Layer 3 of a small transformer language model trained on English Wikipedia (8 layers, counted from 0, width 64).
A neuron adds its activation times its output weights to the MLP's output. To switch it off is to set its activation to zero at one token and run the rest of the model.

Output weights of the MLP neurons that the questions are about. A number n stands for n times 0.0062.
n14: -31 -21 15 35 -4 -3 -29 15 10 -39 -19 -3 12 -2 -18 20 -8 15 3 16 35 22 -27 -17 -15 51 0 1 3 6 -6 18 8 19 3 16 5 21 4 4 32 10 22 14 23 -10 -6 -31 4 19 23 13 7 -23 8 -8 -15 0 -18 -11 22 3 -4 39
n16: 7 8 -26 9 10 35 -4 19 -15 -7 -3 -30 -45 9 25 -11 -14 -12 -4 21 -36 18 12 3 8 -19 -1 27 6 -31 14 47 12 35 -14 4 -9 1 -9 20 16 -30 -5 -5 -23 -9 23 0 -11 -10 -38 10 -18 -1 12 -22 6 0 13 27 10 -15 -3 7
n29: 2 -22 10 -7 -1 19 3 3 -8 32 21 23 7 3 -1 0 21 -24 -13 14 56 -11 -6 5 9 -10 9 15 15 -12 -13 -22 7 33 -20 22 21 12 24 26 -10 40 22 17 5 6 -12 5 -8 -13 -35 2 7 -28 -22 8 -20 -15 4 -3 -4 -53 2 16
n35: 18 -6 -1 -9 -14 -16 23 -20 16 -16 -8 -5 -5 -14 19 19 -7 8 -16 -15 -64 31 19 -5 3 -2 -2 14 -18 -18 -6 -30 17 -10 33 -15 36 15 13 -12 14 5 -6 -7 3 1 6 27 -12 5 23 -10 11 -16 5 17 13 13 -8 -2 -16 -3 0 -23
n62: 10 15 -13 -28 9 -11 -28 -27 -43 3 -11 16 -1 29 -21 -11 -10 -11 -2 -22 -5 31 -17 -46 23 -20 7 -2 5 -29 -26 6 -6 19 -2 19 10 3 4 52 8 10 -11 32 -10 14 3 8 5 27 -4 -9 -1 -4 12 -12 14 40 -1 0 -22 -40 55 -19
n69: 17 11 -10 -33 31 -20 -14 -9 20 22 5 38 0 -11 20 0 17 -11 -20 16 36 -21 -41 24 4 -14 18 -12 -8 -26 10 -19 -17 -1 15 38 -4 -29 -9 51 9 16 6 -26 19 37 -37 18 30 3 -3 17 24 4 26 32 17 5 -7 -7 34 19 -6 52
n78: 2 19 3 -4 4 17 12 -27 -10 -12 22 39 -8 5 6 2 -17 -26 12 -15 -13 14 9 -3 12 11 -12 0 7 -5 -8 -55 -3 0 -44 12 53 -27 9 16 20 25 -17 2 7 19 12 -23 1 30 1 -66 -21 22 16 -33 8 17 40 25 6 -25 -19 -20
n89: 9 -6 -17 25 -20 30 -14 23 -6 19 -9 10 12 -67 -6 -2 38 10 -32 13 36 10 -6 -13 -29 -33 26 14 -22 4 0 -16 3 -17 30 -45 5 16 -23 -13 13 -1 -24 11 17 -22 -49 31 19 -4 22 23 2 -1 -17 -10 16 -3 -33 4 5 -9 -18 17
n91: 5 7 22 -10 -3 13 -30 24 -2 -24 -21 5 -22 11 -25 -10 -23 -10 12 -9 -4 -2 -10 28 2 -16 -5 -6 -3 -17 13 10 40 -2 -32 13 -3 20 20 -13 -13 -11 7 9 3 -16 3 -13 -38 17 -2 -13 8 -9 15 -8 -42 58 -10 -49 -11 6 7 -38
n98: -2 -21 -13 -5 -18 -2 -46 27 -9 -5 39 -17 19 6 -29 15 -16 -3 24 -28 37 29 3 7 41 -17 17 14 -54 -6 33 16 -15 18 25 2 3 8 -16 35 4 -4 33 18 9 1 25 8 -10 -28 -51 -6 -9 2 -13 -7 -2 -4 25 -36 -16 26 20 0
n101: 27 4 26 -19 -9 15 -28 29 -37 -15 -4 -11 -8 34 14 38 23 2 -2 -1 -2 3 17 -27 17 -3 6 -29 38 -36 5 -39 -13 5 45 52 -7 23 -10 38 11 27 35 -7 -2 12 -7 19 -15 27 15 -14 -8 12 -24 3 0 -6 -6 21 -10 -30 16 2
n103: -3 25 -2 11 -29 -37 14 12 -43 36 19 -23 -15 12 -4 6 -5 4 11 4 60 -94 -13 21 -15 -28 74 25 -30 3 41 14 46 3 3 22 29 1 -29 72 53 -64 -35 -21 -25 -17 12 1 13 37 11 60 -45 -24 -1 -13 12 -25 -15 5 23 38 2 43
n104: -10 -24 6 53 11 17 -5 27 -26 24 -10 0 -34 9 18 17 7 -7 -1 12 -50 -2 37 -42 56 5 1 7 2 14 -26 11 -13 5 11 -3 20 18 17 -23 -28 -12 9 3 8 -14 9 3 5 23 10 -10 13 9 10 13 0 27 -21 0 6 1 2 -45
n112: -6 3 6 33 16 -30 4 -17 4 -4 -44 -19 18 -19 -11 -14 58 -9 21 10 14 -11 46 -31 17 -1 -33 -28 20 26 -12 18 4 -41 -17 -49 -1 -8 -18 -54 -17 -22 20 -7 7 13 16 18 -21 3 22 -6 -16 -12 -9 -11 -10 23 39 -9 -1 -30 34 -32
n113: -2 -6 8 -22 16 17 -12 3 4 -13 2 -6 11 10 -17 -22 -6 6 -5 -2 -49 46 5 -14 16 15 -2 -12 -1 6 -28 -26 -11 -16 25 17 -15 2 11 -7 8 17 -6 11 10 25 -31 -1 -14 11 -19 -18 5 26 24 30 0 27 21 -3 -10 -7 23 -36
n159: 19 7 1 28 -29 -39 22 -13 0 26 25 -10 -42 13 -4 -14 15 -18 -21 -17 -27 -27 26 -15 -12 19 -2 -1 -7 -7 3 -30 0 22 6 16 24 -12 -4 -8 8 32 1 23 2 3 -15 -8 -38 -3 -6 -20 19 -1 -19 -10 -16 1 -14 23 26 4 7 26

Each question names a token from some text and the token that comes next. It shows the activations a of the neurons there, in the order above. A number n stands for n times 0.054.

Then comes g, the gradient of the next token's log-probability with respect to the MLP's output, scaled to length 1. A neuron's effect is roughly proportional to its activation times (output weights . g). A number n stands for n times 0.0053.

" N", then "TC"
a: 5 3 -4 -8 -2 -1 -4 0 2 -12 -2 -9 -4 6 -2 -1
g: -20 -24 66 0 6 21 19 -1 -37 14 -43 -32 -16 23 24 -20 -1 -16 -8 -3 -12 17 -31 -17 16 0 -1 12 -4 6 -4 -13 37 7 6 7 4 -13 -7 -1 21 11 -24 -2 -25 14 -23 -45 4 -32 59 -40 55 -41 -11 30 -1 12 19 -21 -20 -21 28 6
Which neuron, switched off, lowers the next token's probability most? n98

" background", then "s"
a: 0 2 -5 0 1 -1 5 0 -3 5 -6 5 4 0 -2 3
g: -5 24 21 -17 -22 3 6 6 -22 33 -25 19 -7 19 41 -23 8 -2 39 -23 -8 -22 4 22 -43 8 -14 -1 -53 -19 -11 -7 12 52 -24 -13 12 23 16 -7 24 -8 -21 -9 -2 39 -33 11 7 20 62 -20 -15 20 -3 59 29 -12 -28 -20 12 -13 9 -5
Which neuron, switched off, raises the next token's probability most? n98

" Go", then "wn"
a: 2 -5 2 -1 -5 -4 -9 2 -3 -3 -3 -1 -5 6 -10 -2
g: -24 -27 32 -12 28 20 -20 -13 8 -7 17 0 44 15 -29 -19 5 3 6 7 -4 -14 4 35 -60 22 -15 -3 16 0 16 -2 0 -28 -3 -14 4 -46 -28 0 -23 41 43 7 46 48 -38 -14 10 -3 -5 -13 28 -18 -14 -11 21 5 2 -1 -33 60 18 -1
Which two neurons, each switched off alone, lower its probability most, in order? n16, n104

"s", then " International"
a: 33 -15 5 4 -6 -3 1 0 1 -4 -4 -11 30 2 -6 32
g: -11 -10 50 -22 8 3 1 -8 -34 3 3 -19 -44 -38 21 6 1 -20 19 20 -24 2 -39 -33 -9 -19 29 12 3 14 -36 -29 21 12 -9 18 -13 20 14 15 -22 2 29 21 5 -2 2 16 -52 3 -4 8 32 -29 8 27 -26 -13 49 -39 -36 -18 5 -50
Which neuron, switched off, lowers the next token's probability most? n104

"n", then "n"
a: -4 0 0 17 -1 -2 18 0 2 -2 23 -11 -1 4 3 0
g: -49 -5 -18 -22 -18 -2 -10 9 35 21 22 35 -18 -1 -41 -34 -14 18 24 -18 4 -20 13 -4 -47 11 10 -5 25 -13 14 36 -8 -13 -24 -26 -4 12 13 24 -15 41 -3 9 10 -19 -42 8 -48 -12 53 -6 7 35 -15 -14 5 -13 -24 -33 -27 36 -21 -21
Which neuron, switched off, raises the next token's probability most? n101

" Sw", then "im"
a: 7 0 -1 -2 -2 5 -6 1 -1 -9 -5 2 1 9 0 0
g: -35 3 -1 28 51 7 33 21 41 -12 -4 -6 -12 -27 -42 42 0 39 10 -17 -3 15 -10 8 -28 25 -28 -45 23 -27 -5 -7 12 -16 -6 -8 -15 23 -4 47 12 -16 -12 -32 -20 2 7 -14 39 16 -27 3 39 -2 14 -36 13 38 10 -1 17 -1 33 28
Which two neurons, each switched off alone, lower its probability most, in order? n14, n98

" |", then " B"
a: 1 6 0 -3 0 38 4 4 -4 -5 0 6 -1 -4 0 -1
g: -56 -24 22 38 -1 -22 7 7 5 29 0 -39 7 0 -58 -27 5 -33 33 -19 23 21 14 11 -3 -33 -19 -31 -15 -12 19 5 -23 -28 2 -11 -17 17 -4 -16 15 -32 -23 19 12 -6 -19 -8 -19 35 -10 -47 9 -8 25 4 -50 -20 26 -15 -6 23 -40 -4
Which neuron, switched off, raises the next token's probability most? n69

",", then " Total"
a: -2 4 -1 0 -3 -3 -35 -6 -6 2 1 -4 17 -3 -3 12
g: 35 -20 56 47 9 -4 -53 -18 4 33 13 -6 -1 -4 38 -18 -10 -21 60 -3 1 14 -42 22 26 4 -7 -12 -9 14 -9 -9 36 -13 -22 22 -2 29 -3 0 -35 15 -6 -17 0 -43 17 -24 38 22 -12 -18 -6 -4 -36 38 -5 -11 8 5 0 -32 12 -2
Which two neurons, each switched off alone, lower its probability most, in order? n104, n89

"man", then " |"
a: 16 -3 2 26 1 -6 -1 2 1 -3 -3 -18 0 0 35 15
g: -10 -3 21 13 17 9 8 -1 19 -7 15 -24 22 7 26 55 -5 16 -6 -23 -24 37 10 -17 16 4 21 7 13 17 -24 -43 -27 -14 14 50 -20 13 -10 37 -9 3 27 23 2 43 -35 -3 -19 21 -68 -9 -8 -36 12 -49 -14 8 -16 -9 -39 -15 19 6
Which two neurons, each switched off alone, lower its probability most, in order? n113, n103

" determined", then "."
a: -1 1 -1 0 7 3 0 0 -3 2 -2 15 -3 0 0 2
g: -21 -22 -8 22 2 2 -42 19 5 21 31 -1 4 -19 18 -5 -11 5 -21 -26 0 -3 22 -41 59 -25 25 11 -16 -4 15 16 21 3 -16 8 24 15 1 -33 9 -25 -19 67 22 -2 -56 -23 -23 37 -10 -4 -4 7 24 -30 -34 -22 -32 -6 -44 -18 13 1
Which neuron, switched off, lowers the next token's probability most? n62

"|", then " Ken"
a: 3 0 -1 1 -2 11 0 1 -3 2 0 11 -1 -2 -2 3
g: -8 -5 -49 -37 -6 -17 -1 0 27 18 -45 12 6 0 -5 -7 -28 -9 3 -18 2 -29 -2 -2 17 -42 10 -3 35 -1 46 -46 -8 9 1 14 -1 -30 -45 1 1 -66 -37 27 10 9 8 16 -1 -8 10 -21 11 -21 -19 9 -48 30 32 16 -26 29 13 -19
Which neuron, switched off, raises the next token's probability most? n14

" to", then " Ga"
a: 0 5 1 -6 -7 -1 -1 3 -5 0 -24 6 8 -1 -1 -2
g: 1 -19 27 -7 29 -51 3 -2 8 -38 -22 22 47 -26 7 23 -16 -24 19 -39 -14 -29 10 36 -20 -12 -17 -7 19 4 -4 -55 10 4 -41 23 -18 -3 7 -6 -21 -67 -22 -3 -19 -19 14 0 28 -30 0 1 -28 -1 -19 4 1 44 15 -3 -33 0 21 2
Which neuron, switched off, lowers the next token's probability most? n101

" |", then " Mari"
a: 7 -2 3 4 0 -3 0 -2 -11 1 -1 1 0 10 -4 -1
g: -5 -15 -23 24 -16 -47 -18 9 -8 -2 -1 -19 45 -24 -38 -27 -5 14 -17 13 -1 -28 17 20 -14 -10 30 -24 10 -22 46 -9 -30 -21 -40 -15 -28 15 5 -1 -16 -37 10 -55 -8 -39 27 7 5 3 33 -23 10 -6 -33 -9 -21 39 -15 -12 -42 21 26 -1
Which neuron, switched off, raises the next token's probability most? n91

" #", then "15"
a: 12 0 -2 -13 3 -4 -8 31 3 -11 0 3 0 4 2 0
g: 9 29 23 -4 -13 16 -8 23 -15 -14 42 -26 -5 -10 6 6 42 -13 -8 38 -6 -4 21 26 -15 20 -9 -2 -8 22 11 2 -10 -42 40 0 -21 10 10 6 11 -36 -22 -5 -10 7 -21 46 -44 16 15 37 -1 11 -33 31 31 -24 -42 -30 33 -18 -44 -42
Which neuron, switched off, lowers the next token's probability most? n89

"chi", then "\n"
a: 0 -5 3 67 -5 -3 -55 0 0 -1 -3 -38 3 2 17 2
g: 29 34 5 -1 8 22 -5 -25 -20 -14 -9 -16 20 14 28 29 -16 -5 -33 -10 7 18 33 -13 42 -3 26 24 30 -14 -1 -39 28 27 -20 28 0 32 1 26 20 -12 15 39 -8 3 39 -22 27 15 -25 -33 1 -56 33 -34 -25 -10 -5 5 -19 -46 15 -11
Which neuron, switched off, lowers the next token's probability most? n35

",", then " had"
a: 0 8 -3 -1 2 -5 -5 -15 0 -1 3 6 33 0 3 23
g: 16 -27 -13 -70 14 -19 28 4 15 7 17 -32 -15 10 -14 5 -28 10 -22 -9 -16 -25 38 2 13 22 -10 -1 36 -53 -6 40 -29 29 -23 -18 12 31 25 -1 -35 -63 -26 -15 27 20 2 6 1 -28 -10 -4 -3 -28 27 3 23 12 -5 -4 -13 -7 21 -19
Which neuron, switched off, lowers the next token's probability most? n89

"l", then " Tol"
a: -3 2 4 17 -5 0 22 -6 -1 -4 -2 -14 0 6 15 0
g: 18 36 -12 -26 -5 2 38 9 1 41 24 9 -14 -48 -31 14 -16 -9 10 17 2 24 -36 -9 1 -17 -5 -1 15 -1 -3 -68 19 -37 -32 -50 -12 8 0 7 -40 16 12 -4 -34 42 17 -27 -1 7 23 13 20 36 0 21 5 11 19 9 11 14 -45 -25
Which two neurons, each switched off alone, lower its probability most, in order? n78, n103

" request", then " officials"
a: 5 0 1 -4 7 -1 -1 5 4 2 -5 11 5 1 1 2
g: 11 -20 42 35 -32 -10 -33 -2 2 5 5 -25 16 -9 -13 36 1 28 27 1 -1 8 -44 -7 18 -58 3 1 10 -1 -30 4 -20 14 11 -7 21 26 41 35 -22 -25 -15 35 65 21 -36 -25 -31 3 -7 -17 37 -17 -21 -11 -13 23 6 -8 3 -7 28 1
Which neuron, switched off, lowers the next token's probability most? n62

"|", then " Dis"
a: 3 0 -1 1 -2 12 0 1 -3 2 0 11 0 -2 -2 3
g: -23 -29 25 -3 -17 51 -23 20 -6 -41 -40 3 -22 -9 -15 19 27 -18 17 -8 42 16 -22 0 21 38 57 11 -31 -7 16 2 -11 4 -3 16 12 -27 19 -1 5 -23 10 -55 -11 3 45 3 36 -40 15 -10 30 9 8 -5 -9 2 5 -30 -1 -37 -11 26
Which neuron, switched off, raises the next token's probability most? n159

"co", then " Ca"
a: 0 0 0 58 0 4 -10 1 -2 3 -2 -30 5 -3 29 4
g: 30 -29 -4 23 13 11 -3 -36 -10 -21 11 26 28 -5 -21 10 16 -11 5 -14 21 19 14 -49 -4 -29 -19 -15 8 2 30 -35 29 -13 -11 9 18 -19 19 69 -36 -1 -17 -1 24 -3 -10 0 -14 -9 -16 -46 24 11 -41 15 -9 71 -11 2 -23 -28 -10 -14
Which neuron, switched off, raises the next token's probability most? n78

" with", then " Fin"
a: 2 0 -4 -3 2 -1 0 0 -1 0 -6 9 -38 0 0 0
g: 14 33 4 -16 -10 -2 19 11 -12 -44 -2 -10 3 -17 -1 17 -8 12 -3 -61 13 -45 -28 33 -3 4 45 37 14 8 3 -24 27 -36 -9 2 -16 3 -15 30 -22 -13 26 -1 -4 16 18 -30 46 -42 0 -35 -4 -30 -41 -8 -31 -2 -28 45 -24 7 6 -5
Which neuron, switched off, lowers the next token's probability most? n104

"|", then " Miss"
a: 4 0 -2 1 -2 16 0 0 -4 0 2 10 0 -3 -1 2
g: 1 -50 -50 -37 24 -1 14 18 -4 3 -54 7 17 -26 17 -17 -10 -15 -10 12 16 -43 -30 27 19 -17 20 -9 18 -8 19 -45 -24 24 -35 29 -7 -21 4 8 -10 -26 -6 1 -3 4 48 0 -5 6 8 -37 18 4 -11 7 -35 16 19 3 -29 48 -9 37
Which neuron, switched off, lowers the next token's probability most? n69

"ter", then " that"
a: 3 7 -24 26 -10 5 -2 1 -1 12 0 -4 14 4 68 3
g: 43 20 41 1 1 36 -38 -1 27 -9 -34 -21 -30 -4 4 -39 19 6 14 26 30 17 17 5 9 -26 -5 -1 8 3 62 -4 41 -6 -13 -19 25 -2 17 11 38 37 -2 -19 22 24 10 -1 1 3 -47 -6 21 33 -15 -8 19 18 35 20 -5 30 43 0
Which neuron, switched off, lowers the next token's probability most? n113

"d", then "da"
a: -2 17 -77 54 -26 3 1 -1 -2 1 -4 -28 1 5 32 -4
g: -22 6 23 -39 -12 6 9 -6 -31 38 -2 28 -15 -13 -5 -24 -13 -3 60 -40 -45 -25 2 -2 -30 -27 3 21 -6 4 -49 30 2 -14 -34 -1 2 -7 32 -4 -12 -16 12 -15 -39 -29 21 3 -13 -29 22 5 -27 -11 -4 26 0 -9 39 51 13 20 -29 -18
Which neuron, switched off, lowers the next token's probability most? n29

" previously", then " asked"
a: 16 -13 1 -3 -2 -2 -1 -14 0 -3 -2 -4 15 0 4 -1
g: -27 -28 -11 -43 -1 40 -32 -9 -19 6 -11 -17 -7 -55 2 24 -6 -36 27 -14 21 -7 -21 2 34 -46 -55 -7 -28 21 5 20 -12 28 6 -19 -23 15 16 26 -11 33 -12 23 -23 13 -37 -12 -12 -22 -3 -14 6 24 -10 -1 12 37 -42 16 -19 -17 -31 2
Which neuron, switched off, raises the next token's probability most? n89

" not", then " be"
a: 12 -4 27 0 -8 -5 3 -24 0 -3 2 -1 -20 -5 10 8
g: -21 47 10 21 30 -39 21 23 63 -21 40 7 5 18 32 34 -47 -12 26 -5 -13 -6 27 31 4 37 11 -15 -5 17 20 -9 9 -46 30 1 0 8 9 3 17 -29 15 -5 -36 10 33 10 11 -4 14 -9 -15 12 -5 34 -51 -16 24 -6 -1 6 -4 -2
Which neuron, switched off, raises the next token's probability most? n29

"ch", then " Pu"
a: 0 0 0 29 6 -2 1 -1 0 0 -4 -25 3 -3 30 -4
g: 1 -30 7 5 21 -30 -10 -17 2 -4 12 7 17 6 -4 4 8 -42 -5 -19 -5 29 -36 4 -45 -26 -42 5 -24 -23 -19 -31 13 -55 16 41 7 -15 -2 15 -58 -25 -31 -4 13 30 7 5 -10 -4 11 -32 40 3 -3 58 16 23 20 6 -20 12 -4 -35
Which two neurons, each switched off alone, lower its probability most, in order? n103, n113

" B", then "b"
a: 10 -2 -3 -1 1 1 -9 0 -2 -3 1 2 4 3 3 3
g: 24 -22 -19 9 -9 3 20 -15 6 -33 -35 3 -5 8 39 -21 2 7 52 32 4 -23 -19 63 -19 10 12 1 19 12 -18 14 -8 -9 -32 -11 -16 12 -8 -22 -14 25 -29 13 76 -37 -35 20 -17 -5 14 5 -27 32 7 -1 1 1 -27 -4 -16 46 -16 11
Which two neurons, each switched off alone, lower its probability most, in order? n78, n98

" |", then " Miami"
a: 5 1 6 0 0 15 31 2 0 -1 7 -3 2 0 -6 -3
g: 16 -45 -4 -19 33 -10 -15 -7 -23 39 -15 17 -9 -12 -7 17 3 18 -53 25 -29 0 -19 27 -25 -27 28 -14 -6 -13 6 -41 -6 -18 -33 6 15 9 -37 -11 -34 19 -7 -15 10 29 -45 -16 -37 -26 -4 -15 10 0 -15 22 -3 29 13 -25 -72 2 9 -11
Which neuron, switched off, lowers the next token's probability most? n69

" –", then " Ali"
a: 1 -1 0 -2 -1 10 12 9 10 -2 -3 -2 -1 1 2 1
g: 10 20 -22 -5 12 -27 2 -16 10 -3 9 -8 46 -9 -9 38 -7 -21 52 -67 24 -4 25 51 22 -29 -25 -6 34 4 -28 -23 10 -17 -15 -14 -26 -10 0 -2 -6 -16 -8 2 -11 33 27 -14 -2 -22 -12 -51 -3 -19 33 -6 -33 5 -18 -37 -28 -22 18 15
Which neuron, switched off, raises the next token's probability most? n89

",", then " called"
a: -2 -1 2 0 1 -4 -15 2 0 -3 3 4 8 -1 -3 40
g: 31 38 -35 13 24 5 58 -2 25 18 -12 -17 -18 13 -17 -21 -16 -10 -16 -17 40 1 47 41 -14 -2 -51 0 -19 -7 6 13 4 -13 25 35 -19 15 -64 16 6 3 20 -13 -42 38 -9 -6 -14 7 6 -18 0 -12 -24 -9 4 10 1 49 13 18 15 -5
Which neuron, switched off, lowers the next token's probability most? n159

" 11th", then " place"
a: 3 1 0 1 -7 1 -9 -1 -2 -6 -4 4 -7 -2 2 4
g: 45 -10 -27 -5 -28 -25 41 -45 59 -11 -6 2 2 -18 56 1 -5 -8 28 21 -3 18 -17 16 -22 -6 1 -22 4 59 12 5 10 -2 -16 -9 10 -5 1 -29 -12 29 -14 39 14 7 3 20 -8 5 9 -8 28 -45 -14 2 26 20 26 -6 25 42 -20 31
Which neuron, switched off, lowers the next token's probability most? n62

" Angeles", then ","
a: 0 -4 0 -5 4 0 -2 0 -3 -4 -7 -9 1 2 5 0
g: -9 -7 24 -27 -12 -13 20 6 16 53 14 41 14 17 12 -23 -20 6 1 16 33 -33 -21 -4 26 -11 -9 31 49 17 35 27 9 21 -19 -10 29 5 -15 2 -23 -18 20 -8 -32 -12 -37 12 20 1 -50 23 9 12 52 17 -32 4 11 7 -29 -43 -15 -23
Which neuron, switched off, raises the next token's probability most? n103

"run", then " oil"
a: -10 -2 0 9 -6 3 -5 -3 0 -2 6 -4 -1 2 0 3
g: -10 26 -1 15 13 12 9 -82 19 -12 -5 -1 28 24 -9 -56 -10 -16 16 -18 -1 -22 0 -1 28 -8 21 -3 -28 -29 15 13 3 20 14 31 36 -11 14 49 45 15 1 -23 38 12 21 1 36 -3 -5 17 1 27 10 46 -16 23 21 -1 14 15 -4 -34
Which neuron, switched off, raises the next token's probability most? n62

"=", then "\n\n"
a: 0 5 -6 -10 1 -4 3 8 -1 1 6 11 15 4 3 50
g: 3 17 -10 -64 7 -10 -2 8 10 -6 4 -23 1 -4 -30 31 20 -19 33 44 -14 -1 -2 20 -51 23 11 14 -29 16 8 -13 -19 -13 18 -2 31 42 -25 -17 24 19 8 16 -35 -56 -9 -15 10 36 -8 -25 -13 46 -14 -36 -9 -1 34 12 25 -11 -25 -8
Which neuron, switched off, lowers the next token's probability most? n159

" Ob", then "ama"
a: 4 -2 -4 -4 -3 2 -5 3 -2 -7 -2 2 3 2 0 1
g: -39 -12 -16 -4 20 -14 -13 3 37 2 35 -22 23 -28 15 -34 -7 -12 2 16 -14 9 16 -10 23 -6 -4 11 -15 19 -10 -13 -12 3 22 18 -5 36 18 1 -29 -19 21 -41 -5 -22 25 -2 29 -31 -8 10 -55 -59 11 26 -54 -27 -9 -57 15 -21 10 22
Which neuron, switched off, raises the next token's probability most? n98

"pp", then "ort"
a: -8 -5 -17 -2 -1 2 0 1 10 24 -3 2 8 3 18 12
g: 10 -24 6 56 8 -23 -22 -5 -17 -10 13 -6 -19 -22 28 -33 9 95 -28 16 10 -14 9 -24 -9 -2 10 -12 18 -8 15 -7 22 11 15 10 21 26 -23 21 32 -11 61 -2 41 -2 1 -10 -14 19 8 9 -8 7 11 10 -27 -13 -55 -22 -11 9 11 2
Which neuron, switched off, raises the next token's probability most? n14

"|", then " Land"
a: 3 0 -2 1 -2 15 0 1 -2 0 2 10 -2 -1 -1 2
g: -21 -57 -53 -44 5 -20 -24 -18 14 6 -6 -4 0 9 16 -20 -9 13 -2 -5 2 -42 -1 -29 10 -19 60 27 21 -7 10 -32 1 18 -32 17 9 -25 -4 -1 -5 -59 -14 2 22 -9 16 15 24 -9 39 -12 12 6 18 -9 -53 20 13 -16 -40 18 7 -11
Which neuron, switched off, lowers the next token's probability most? n103

" Bin", then "ibi"
a: 3 3 4 1 -1 3 -5 -1 -1 -6 -3 -11 0 10 5 -3
g: 31 -3 3 18 -10 12 -7 -22 -32 -30 -13 -28 -3 17 -27 -10 33 -42 4 26 1 -8 10 -39 4 -5 1 1 -22 15 42 28 67 11 19 -15 -30 9 2 -20 -7 -18 -37 -4 4 -37 38 -41 8 -3 -18 -42 16 -21 6 -5 -29 23 -5 -46 2 6 -31 26
Which neuron, switched off, lowers the next token's probability most? n112

" New", then " York"
a: 1 7 4 3 -4 -4 -1 0 -3 3 -8 3 2 2 0 4
g: -3 -72 -13 -3 4 -7 -21 2 14 -3 29 18 -11 4 3 -10 -17 -50 10 1 -29 24 -29 8 14 -18 -17 -2 26 25 67 -17 -7 15 -30 -19 6 12 -16 -12 -4 -2 -28 19 37 -1 -17 -16 -15 -6 40 7 -11 -8 15 15 -2 13 30 -47 -43 9 -40 -38
Which neuron, switched off, lowers the next token's probability most? n101